Layer 2 of a small transformer language model trained on English Wikipedia (12 layers, counted from 0, width 96).
A neuron's activation on a vector x is ReLU(weights . x), where the dot is the dot product.

Input weights of the MLP neurons that the questions are about. A number n stands for (n - 128) times 0.0075.
n28: 116, 99, 135, 128, 69, 124, 89, 145, 176, 131, 120, 99, 173, 112, 188, 121, 86, 125, 146, 39, 111, 138, 137, 131, 143, 140, 119, 143, 122, 170, 169, 93, 132, 133, 131, 160, 146, 128, 114, 125, 186, 162, 119, 142, 95, 59, 115, 132, 155, 117, 133, 111, 92, 165, 135, 130, 122, 105, 94, 123, 151, 127, 140, 49, 139, 145, 125, 158, 145, 84, 131, 98, 162, 106, 175, 173, 204, 100, 97, 162, 91, 91, 149, 162, 140, 98, 91, 81, 176, 142, 100, 167, 142, 115, 146, 141
n42: 153, 84, 172, 115, 145, 107, 70, 83, 76, 110, 146, 102, 176, 149, 143, 119, 129, 166, 152, 114, 155, 148, 101, 170, 131, 115, 154, 195, 69, 167, 162, 166, 166, 158, 107, 132, 141, 133, 105, 120, 172, 110, 159, 95, 159, 139, 135, 136, 103, 164, 136, 101, 132, 119, 181, 173, 158, 202, 147, 124, 121, 57, 169, 87, 137, 106, 104, 117, 158, 130, 135, 135, 127, 190, 139, 112, 105, 136, 72, 107, 118, 117, 103, 114, 70, 90, 55, 71, 120, 143, 156, 146, 157, 105, 124, 116
n50: 145, 121, 118, 143, 93, 100, 106, 140, 161, 71, 118, 120, 142, 107, 165, 131, 137, 173, 122, 112, 88, 150, 129, 127, 121, 153, 137, 219, 125, 116, 127, 183, 130, 185, 190, 206, 105, 121, 175, 124, 75, 122, 161, 151, 91, 101, 152, 125, 152, 163, 135, 131, 129, 96, 186, 115, 145, 65, 179, 98, 117, 47, 115, 128, 161, 123, 112, 166, 162, 137, 70, 136, 66, 114, 105, 147, 36, 180, 119, 95, 167, 104, 172, 111, 95, 106, 109, 149, 94, 141, 97, 103, 55, 104, 178, 162
n63: 92, 155, 180, 174, 119, 108, 145, 89, 110, 154, 134, 159, 144, 117, 147, 77, 66, 181, 179, 127, 165, 115, 149, 78, 159, 73, 102, 69, 95, 86, 69, 116, 132, 83, 222, 86, 130, 180, 125, 140, 130, 146, 127, 108, 182, 103, 101, 148, 194, 62, 194, 145, 158, 129, 166, 87, 172, 115, 138, 147, 111, 80, 95, 137, 160, 200, 135, 151, 118, 102, 114, 127, 138, 147, 82, 125, 83, 95, 82, 132, 127, 94, 166, 119, 149, 154, 177, 161, 117, 168, 210, 127, 88, 55, 135, 131
n65: 91, 141, 161, 114, 164, 127, 124, 114, 138, 114, 66, 134, 181, 146, 106, 156, 169, 77, 151, 120, 123, 141, 104, 117, 111, 122, 101, 134, 123, 141, 163, 164, 138, 116, 112, 190, 149, 201, 124, 146, 174, 89, 128, 79, 70, 108, 90, 88, 89, 88, 133, 176, 125, 137, 142, 123, 142, 118, 105, 89, 75, 133, 156, 109, 105, 90, 134, 126, 164, 153, 53, 206, 135, 167, 219, 109, 146, 134, 129, 129, 135, 61, 137, 119, 160, 114, 89, 103, 138, 152, 69, 141, 121, 147, 167, 160
n77: 149, 170, 177, 169, 159, 147, 106, 160, 141, 135, 138, 159, 158, 172, 159, 87, 190, 127, 119, 180, 97, 44, 149, 97, 98, 142, 133, 134, 188, 155, 58, 193, 129, 171, 124, 142, 63, 134, 126, 101, 72, 106, 179, 93, 72, 153, 137, 134, 59, 90, 125, 102, 141, 104, 182, 134, 117, 136, 90, 204, 164, 128, 144, 149, 151, 146, 112, 112, 124, 122, 110, 72, 60, 115, 97, 56, 127, 172, 131, 177, 144, 161, 166, 172, 129, 79, 98, 127, 135, 68, 130, 94, 127, 102, 63, 199
n78: 166, 114, 212, 135, 114, 145, 150, 98, 141, 134, 138, 109, 127, 206, 70, 146, 126, 145, 173, 183, 74, 156, 132, 91, 112, 109, 54, 101, 130, 81, 142, 75, 129, 164, 151, 218, 86, 104, 148, 99, 140, 147, 135, 182, 168, 103, 118, 113, 148, 209, 118, 133, 140, 138, 133, 78, 104, 75, 131, 108, 40, 126, 125, 88, 111, 113, 98, 166, 156, 144, 47, 98, 125, 103, 123, 77, 178, 111, 104, 148, 133, 139, 164, 162, 134, 59, 100, 162, 164, 130, 167, 63, 94, 146, 101, 145
n139: 104, 59, 57, 129, 97, 111, 82, 122, 123, 92, 127, 75, 146, 104, 99, 137, 112, 149, 140, 59, 150, 149, 161, 100, 120, 136, 132, 145, 79, 120, 110, 123, 149, 165, 109, 164, 106, 125, 141, 113, 167, 132, 145, 140, 153, 179, 154, 129, 110, 192, 133, 159, 123, 73, 163, 127, 162, 66, 111, 118, 100, 142, 172, 176, 147, 162, 177, 122, 113, 154, 118, 156, 99, 174, 186, 137, 175, 112, 127, 138, 105, 65, 169, 126, 117, 99, 123, 137, 91, 163, 109, 148, 165, 88, 124, 150
n143: 136, 122, 72, 77, 147, 92, 89, 152, 140, 82, 183, 97, 130, 148, 28, 117, 145, 126, 122, 111, 191, 116, 161, 139, 84, 125, 122, 128, 143, 192, 96, 123, 75, 136, 157, 166, 135, 150, 118, 200, 218, 156, 216, 142, 146, 203, 108, 200, 138, 112, 141, 68, 87, 157, 35, 154, 90, 142, 108, 133, 117, 159, 124, 104, 161, 124, 165, 72, 154, 112, 133, 44, 83, 169, 145, 156, 131, 126, 129, 192, 164, 111, 139, 89, 7, 83, 153, 130, 177, 136, 129, 60, 121, 138, 112, 133
n214: 144, 138, 153, 97, 146, 174, 93, 73, 139, 154, 133, 138, 126, 177, 185, 82, 101, 41, 78, 142, 176, 106, 147, 100, 137, 143, 119, 161, 107, 143, 138, 156, 134, 172, 138, 97, 95, 170, 125, 135, 142, 176, 130, 113, 96, 174, 172, 154, 113, 76, 148, 84, 171, 122, 135, 145, 160, 138, 131, 132, 99, 127, 109, 84, 106, 95, 125, 61, 148, 127, 115, 110, 41, 112, 159, 115, 131, 96, 106, 110, 124, 69, 152, 132, 183, 163, 85, 172, 68, 168, 161, 132, 137, 95, 139, 145
n234: 99, 139, 122, 108, 79, 164, 122, 157, 141, 102, 87, 130, 159, 105, 126, 158, 99, 120, 98, 163, 111, 167, 157, 110, 120, 158, 114, 147, 116, 108, 138, 111, 179, 88, 166, 85, 127, 147, 87, 165, 128, 140, 82, 110, 129, 143, 156, 70, 114, 140, 172, 139, 177, 161, 76, 95, 86, 150, 103, 170, 132, 164, 61, 142, 168, 113, 149, 125, 185, 77, 137, 142, 53, 136, 133, 99, 117, 119, 109, 188, 146, 124, 181, 122, 149, 88, 149, 154, 97, 137, 161, 130, 81, 107, 125, 163
n242: 140, 170, 129, 176, 136, 162, 151, 82, 67, 130, 108, 189, 155, 174, 111, 142, 120, 128, 107, 159, 98, 120, 154, 152, 170, 192, 131, 160, 81, 96, 77, 84, 140, 148, 159, 136, 117, 155, 184, 179, 144, 106, 122, 173, 148, 90, 197, 104, 178, 79, 116, 149, 171, 95, 149, 108, 106, 108, 125, 133, 99, 108, 155, 72, 146, 132, 117, 133, 158, 138, 101, 166, 129, 104, 173, 86, 123, 122, 88, 179, 133, 94, 94, 124, 104, 120, 79, 119, 75, 129, 124, 120, 89, 128, 122, 114
n249: 98, 73, 70, 62, 36, 99, 128, 100, 129, 129, 93, 161, 144, 154, 72, 139, 154, 154, 107, 186, 147, 108, 157, 93, 134, 168, 110, 143, 189, 128, 122, 156, 196, 131, 27, 181, 140, 116, 179, 48, 102, 192, 113, 141, 119, 119, 43, 115, 106, 171, 101, 194, 149, 121, 176, 79, 222, 135, 144, 132, 119, 174, 148, 104, 115, 140, 116, 142, 171, 84, 103, 113, 108, 121, 191, 133, 129, 168, 148, 116, 127, 171, 93, 85, 149, 154, 137, 96, 90, 142, 120, 153, 90, 69, 157, 108
n255: 112, 129, 142, 123, 142, 138, 96, 168, 60, 118, 145, 116, 106, 165, 105, 97, 133, 97, 161, 104, 107, 89, 120, 57, 202, 45, 85, 103, 129, 120, 103, 84, 145, 119, 163, 202, 120, 105, 75, 155, 232, 113, 93, 184, 95, 97, 109, 158, 148, 128, 177, 113, 100, 160, 146, 114, 50, 146, 172, 65, 104, 119, 138, 129, 119, 91, 101, 148, 155, 88, 110, 169, 120, 146, 67, 90, 152, 162, 162, 137, 145, 189, 166, 127, 147, 110, 124, 212, 157, 166, 92, 120, 156, 144, 147, 114
n278: 159, 131, 119, 118, 181, 128, 109, 125, 89, 100, 132, 143, 144, 74, 117, 110, 104, 112, 129, 94, 109, 124, 129, 60, 168, 123, 145, 106, 99, 176, 205, 112, 88, 124, 151, 115, 97, 192, 153, 148, 70, 100, 90, 149, 181, 126, 162, 96, 143, 160, 166, 137, 178, 152, 114, 65, 143, 155, 96, 137, 108, 154, 85, 164, 136, 133, 168, 129, 141, 46, 84, 118, 82, 131, 136, 137, 99, 115, 112, 111, 112, 115, 129, 115, 77, 111, 168, 155, 147, 170, 110, 147, 117, 122, 156, 139
n372: 133, 126, 131, 116, 130, 156, 124, 114, 123, 120, 94, 120, 131, 161, 88, 82, 150, 124, 157, 170, 140, 148, 102, 109, 63, 80, 187, 154, 105, 175, 152, 135, 94, 153, 95, 163, 89, 68, 128, 100, 121, 126, 152, 173, 128, 149, 119, 159, 186, 93, 198, 131, 164, 156, 118, 94, 99, 136, 113, 63, 180, 172, 166, 103, 132, 114, 92, 156, 124, 123, 120, 105, 90, 141, 151, 87, 125, 105, 191, 124, 118, 168, 194, 148, 148, 93, 81, 90, 121, 105, 115, 91, 155, 95, 130, 138

Each question shows a token from some text and the vector x that enters the MLP there. A number n stands for (n - 128) times 0.046.

"kin": 128, 162, 156, 122, 142, 144, 127, 99, 118, 158, 144, 90, 58, 95, 134, 131, 108, 148, 97, 135, 103, 130, 89, 123, 139, 135, 145, 137, 100, 135, 152, 125, 137, 123, 120, 142, 149, 121, 120, 125, 141, 114, 132, 127, 109, 137, 110, 128, 117, 139, 111, 127, 137, 125, 122, 136, 127, 110, 107, 120, 140, 120, 115, 174, 133, 129, 136, 146, 112, 137, 159, 111, 156, 155, 143, 131, 145, 101, 153, 116, 118, 101, 138, 125, 145, 139, 136, 126, 98, 111, 113, 162, 105, 143, 112, 140
Which neuron fires most, and how strongly? n139, at about 1.1

" themselves": 133, 155, 122, 124, 148, 149, 130, 100, 114, 144, 133, 115, 73, 128, 112, 121, 122, 130, 101, 153, 107, 138, 89, 135, 145, 127, 150, 134, 108, 113, 150, 147, 145, 120, 145, 119, 142, 124, 133, 122, 144, 125, 142, 137, 117, 136, 115, 130, 119, 147, 90, 111, 144, 119, 115, 120, 131, 76, 131, 133, 129, 138, 119, 145, 140, 133, 159, 154, 81, 152, 155, 122, 152, 148, 157, 126, 135, 92, 149, 102, 124, 102, 127, 120, 115, 122, 134, 146, 120, 96, 122, 143, 102, 144, 112, 110
Which two neurons fire most, strongest first? n139, n242

" guitars": 124, 143, 134, 129, 152, 141, 127, 89, 113, 145, 153, 90, 94, 119, 118, 127, 129, 142, 102, 133, 85, 147, 85, 132, 142, 123, 148, 131, 104, 105, 137, 144, 155, 124, 156, 133, 153, 126, 125, 129, 139, 118, 136, 153, 108, 131, 115, 138, 103, 152, 100, 116, 142, 96, 124, 142, 136, 101, 141, 149, 140, 111, 128, 156, 121, 140, 126, 135, 128, 153, 162, 107, 122, 137, 141, 112, 121, 136, 119, 91, 128, 113, 127, 141, 125, 129, 146, 120, 127, 112, 140, 147, 108, 141, 105, 121
Which three neurons fire most, strongest first? n42, n50, n139

")": 120, 184, 135, 123, 149, 152, 141, 105, 136, 137, 135, 107, 122, 125, 113, 116, 135, 136, 114, 127, 98, 137, 90, 117, 141, 114, 168, 129, 115, 145, 138, 119, 165, 102, 138, 128, 134, 121, 121, 142, 110, 117, 118, 131, 120, 139, 140, 143, 127, 149, 110, 113, 138, 103, 110, 125, 141, 86, 126, 134, 147, 135, 135, 174, 114, 111, 143, 148, 115, 166, 154, 106, 155, 146, 141, 121, 122, 108, 153, 93, 121, 106, 130, 126, 125, 123, 144, 131, 110, 123, 105, 144, 88, 139, 114, 110
Which three neurons fire most, strongest first? n278, n139, n372

" Rights": 129, 173, 143, 112, 111, 164, 119, 103, 122, 129, 133, 103, 121, 133, 129, 128, 105, 135, 106, 132, 102, 127, 97, 142, 133, 125, 139, 126, 111, 109, 145, 144, 164, 97, 134, 147, 149, 118, 118, 148, 128, 119, 142, 126, 103, 136, 119, 150, 123, 148, 103, 123, 149, 125, 115, 150, 130, 100, 113, 138, 141, 134, 103, 141, 110, 128, 142, 152, 100, 126, 147, 107, 105, 150, 139, 133, 136, 120, 152, 104, 122, 113, 140, 127, 122, 135, 143, 152, 128, 96, 130, 152, 82, 142, 116, 109
Which neuron fires most, and how strongly? n234, at about 2

" fe": 131, 143, 150, 151, 148, 142, 143, 90, 106, 92, 122, 100, 65, 117, 140, 127, 99, 122, 112, 135, 139, 139, 97, 117, 140, 134, 146, 140, 133, 114, 135, 137, 137, 104, 143, 127, 173, 131, 109, 137, 125, 143, 159, 147, 114, 115, 124, 109, 121, 130, 120, 114, 150, 130, 110, 137, 140, 89, 135, 152, 136, 150, 121, 146, 103, 125, 133, 128, 103, 122, 183, 83, 131, 136, 138, 137, 139, 120, 139, 97, 120, 120, 134, 121, 149, 128, 131, 126, 114, 113, 116, 154, 119, 119, 121, 140
Which neuron fires most, and how strongly? n214, at about 1.6

" death": 142, 168, 147, 115, 119, 154, 129, 112, 109, 148, 127, 98, 102, 144, 105, 117, 128, 122, 78, 125, 125, 144, 76, 146, 158, 137, 123, 146, 126, 113, 155, 140, 151, 103, 137, 135, 144, 123, 123, 149, 125, 113, 148, 125, 134, 124, 123, 127, 138, 146, 121, 101, 157, 112, 109, 103, 129, 94, 119, 146, 142, 137, 110, 153, 103, 111, 136, 146, 103, 139, 136, 116, 129, 139, 155, 132, 121, 99, 148, 118, 117, 96, 142, 127, 111, 135, 139, 131, 130, 110, 134, 143, 104, 139, 122, 124
Which two neurons fire most, strongest first? n234, n278

" tubes": 127, 176, 136, 139, 137, 154, 120, 95, 119, 136, 146, 105, 84, 122, 115, 118, 123, 137, 116, 119, 90, 128, 80, 130, 133, 111, 139, 126, 104, 122, 126, 132, 160, 119, 155, 129, 177, 117, 136, 121, 134, 128, 131, 139, 113, 138, 130, 115, 123, 135, 126, 120, 127, 91, 109, 127, 126, 88, 142, 153, 138, 136, 131, 143, 136, 129, 158, 149, 99, 135, 163, 121, 120, 142, 156, 116, 137, 127, 118, 87, 110, 120, 128, 134, 111, 138, 138, 126, 140, 117, 123, 153, 105, 148, 117, 133
Which two neurons fire most, strongest first? n139, n242

" friends": 121, 162, 136, 124, 144, 145, 133, 101, 112, 134, 131, 104, 79, 130, 135, 138, 120, 151, 107, 147, 92, 142, 83, 144, 148, 126, 126, 140, 102, 110, 150, 142, 157, 109, 129, 132, 142, 119, 120, 123, 115, 123, 147, 126, 106, 139, 102, 137, 106, 147, 89, 122, 144, 89, 126, 113, 133, 94, 121, 139, 145, 131, 124, 154, 139, 113, 129, 156, 90, 146, 160, 124, 142, 142, 148, 117, 127, 130, 150, 103, 124, 123, 124, 129, 122, 115, 132, 120, 125, 124, 149, 154, 97, 156, 121, 119
The neuron with the highest activation: n50

"mm": 121, 139, 140, 129, 142, 150, 100, 98, 117, 168, 146, 111, 58, 93, 110, 118, 135, 145, 117, 121, 104, 115, 69, 102, 154, 114, 154, 117, 146, 123, 139, 124, 153, 119, 143, 142, 160, 133, 131, 134, 133, 123, 140, 132, 110, 149, 115, 115, 129, 140, 117, 137, 141, 113, 126, 134, 115, 88, 154, 138, 133, 119, 121, 131, 111, 113, 156, 158, 103, 134, 149, 111, 124, 126, 152, 120, 125, 112, 130, 97, 127, 121, 128, 127, 142, 132, 151, 122, 128, 117, 125, 157, 113, 161, 108, 132
The neuron with the highest activation: n255

" vocals": 136, 168, 136, 120, 154, 136, 134, 96, 118, 151, 145, 109, 84, 135, 110, 123, 135, 138, 103, 126, 93, 148, 78, 124, 137, 122, 142, 126, 96, 103, 140, 137, 160, 116, 153, 128, 137, 134, 118, 128, 133, 112, 135, 158, 116, 123, 113, 137, 104, 161, 116, 115, 139, 101, 129, 132, 144, 104, 129, 146, 144, 105, 128, 166, 133, 136, 124, 126, 134, 161, 163, 112, 121, 140, 151, 106, 121, 129, 130, 107, 124, 108, 123, 137, 121, 125, 140, 120, 120, 105, 133, 139, 109, 148, 110, 122
Which two neurons fire most, strongest first? n42, n78

" newly": 127, 165, 117, 147, 120, 132, 123, 104, 110, 130, 130, 102, 109, 136, 146, 116, 126, 155, 74, 130, 101, 137, 107, 138, 141, 121, 142, 101, 116, 125, 139, 125, 132, 141, 126, 138, 148, 141, 122, 119, 139, 151, 163, 122, 129, 145, 106, 134, 144, 114, 95, 133, 139, 133, 115, 103, 135, 114, 119, 127, 125, 131, 82, 136, 119, 110, 149, 149, 76, 166, 186, 119, 155, 144, 120, 125, 128, 141, 114, 129, 133, 100, 127, 140, 117, 116, 156, 132, 131, 127, 106, 152, 107, 151, 110, 108
The neuron with the highest activation: n63

" Path": 114, 154, 150, 137, 117, 152, 118, 108, 111, 118, 142, 108, 94, 97, 134, 118, 104, 133, 96, 122, 96, 132, 109, 121, 158, 136, 134, 111, 126, 110, 162, 138, 154, 109, 156, 144, 187, 122, 114, 134, 129, 136, 136, 152, 110, 134, 122, 132, 126, 131, 133, 120, 133, 134, 125, 124, 133, 70, 130, 133, 142, 133, 102, 134, 113, 103, 134, 132, 112, 137, 164, 98, 126, 120, 143, 119, 130, 122, 138, 113, 131, 133, 124, 129, 140, 151, 152, 120, 112, 118, 125, 166, 82, 145, 115, 129
Which neuron fires most, and how strongly? n234, at about 1.7

" other": 122, 167, 111, 123, 138, 138, 148, 81, 126, 138, 131, 108, 68, 140, 107, 115, 124, 149, 102, 144, 120, 133, 90, 137, 138, 135, 143, 95, 131, 118, 137, 129, 139, 90, 140, 134, 145, 132, 121, 134, 142, 137, 150, 135, 111, 146, 95, 141, 130, 130, 115, 133, 162, 127, 108, 106, 148, 74, 127, 135, 135, 134, 124, 142, 123, 92, 155, 117, 112, 124, 148, 130, 137, 131, 141, 122, 138, 115, 137, 112, 154, 113, 138, 117, 108, 138, 171, 134, 123, 110, 128, 147, 103, 151, 116, 121
Which two neurons fire most, strongest first? n143, n63

" found": 137, 159, 123, 145, 128, 146, 127, 83, 112, 120, 151, 102, 93, 110, 132, 132, 141, 127, 114, 131, 109, 126, 108, 126, 165, 121, 133, 116, 112, 121, 144, 128, 150, 117, 156, 141, 125, 114, 121, 127, 134, 125, 124, 134, 117, 146, 109, 119, 142, 150, 115, 107, 152, 120, 108, 128, 139, 95, 143, 142, 144, 149, 117, 166, 107, 106, 149, 165, 102, 144, 126, 121, 131, 129, 143, 140, 128, 104, 132, 100, 144, 115, 105, 119, 119, 132, 165, 116, 133, 108, 131, 133, 94, 152, 111, 113
Which neuron fires most, and how strongly? n278, at about 1.8

" You": 146, 165, 153, 108, 122, 154, 103, 106, 112, 145, 122, 126, 104, 136, 140, 116, 108, 144, 101, 135, 117, 151, 84, 147, 129, 116, 144, 134, 106, 124, 148, 138, 156, 133, 150, 128, 153, 139, 114, 113, 119, 108, 136, 145, 107, 136, 115, 120, 117, 151, 101, 114, 128, 119, 115, 168, 136, 102, 115, 132, 134, 154, 123, 142, 121, 128, 124, 156, 80, 139, 148, 96, 146, 147, 150, 130, 128, 114, 140, 106, 136, 112, 145, 125, 130, 142, 140, 117, 117, 114, 121, 138, 103, 130, 118, 105
The neuron with the highest activation: n42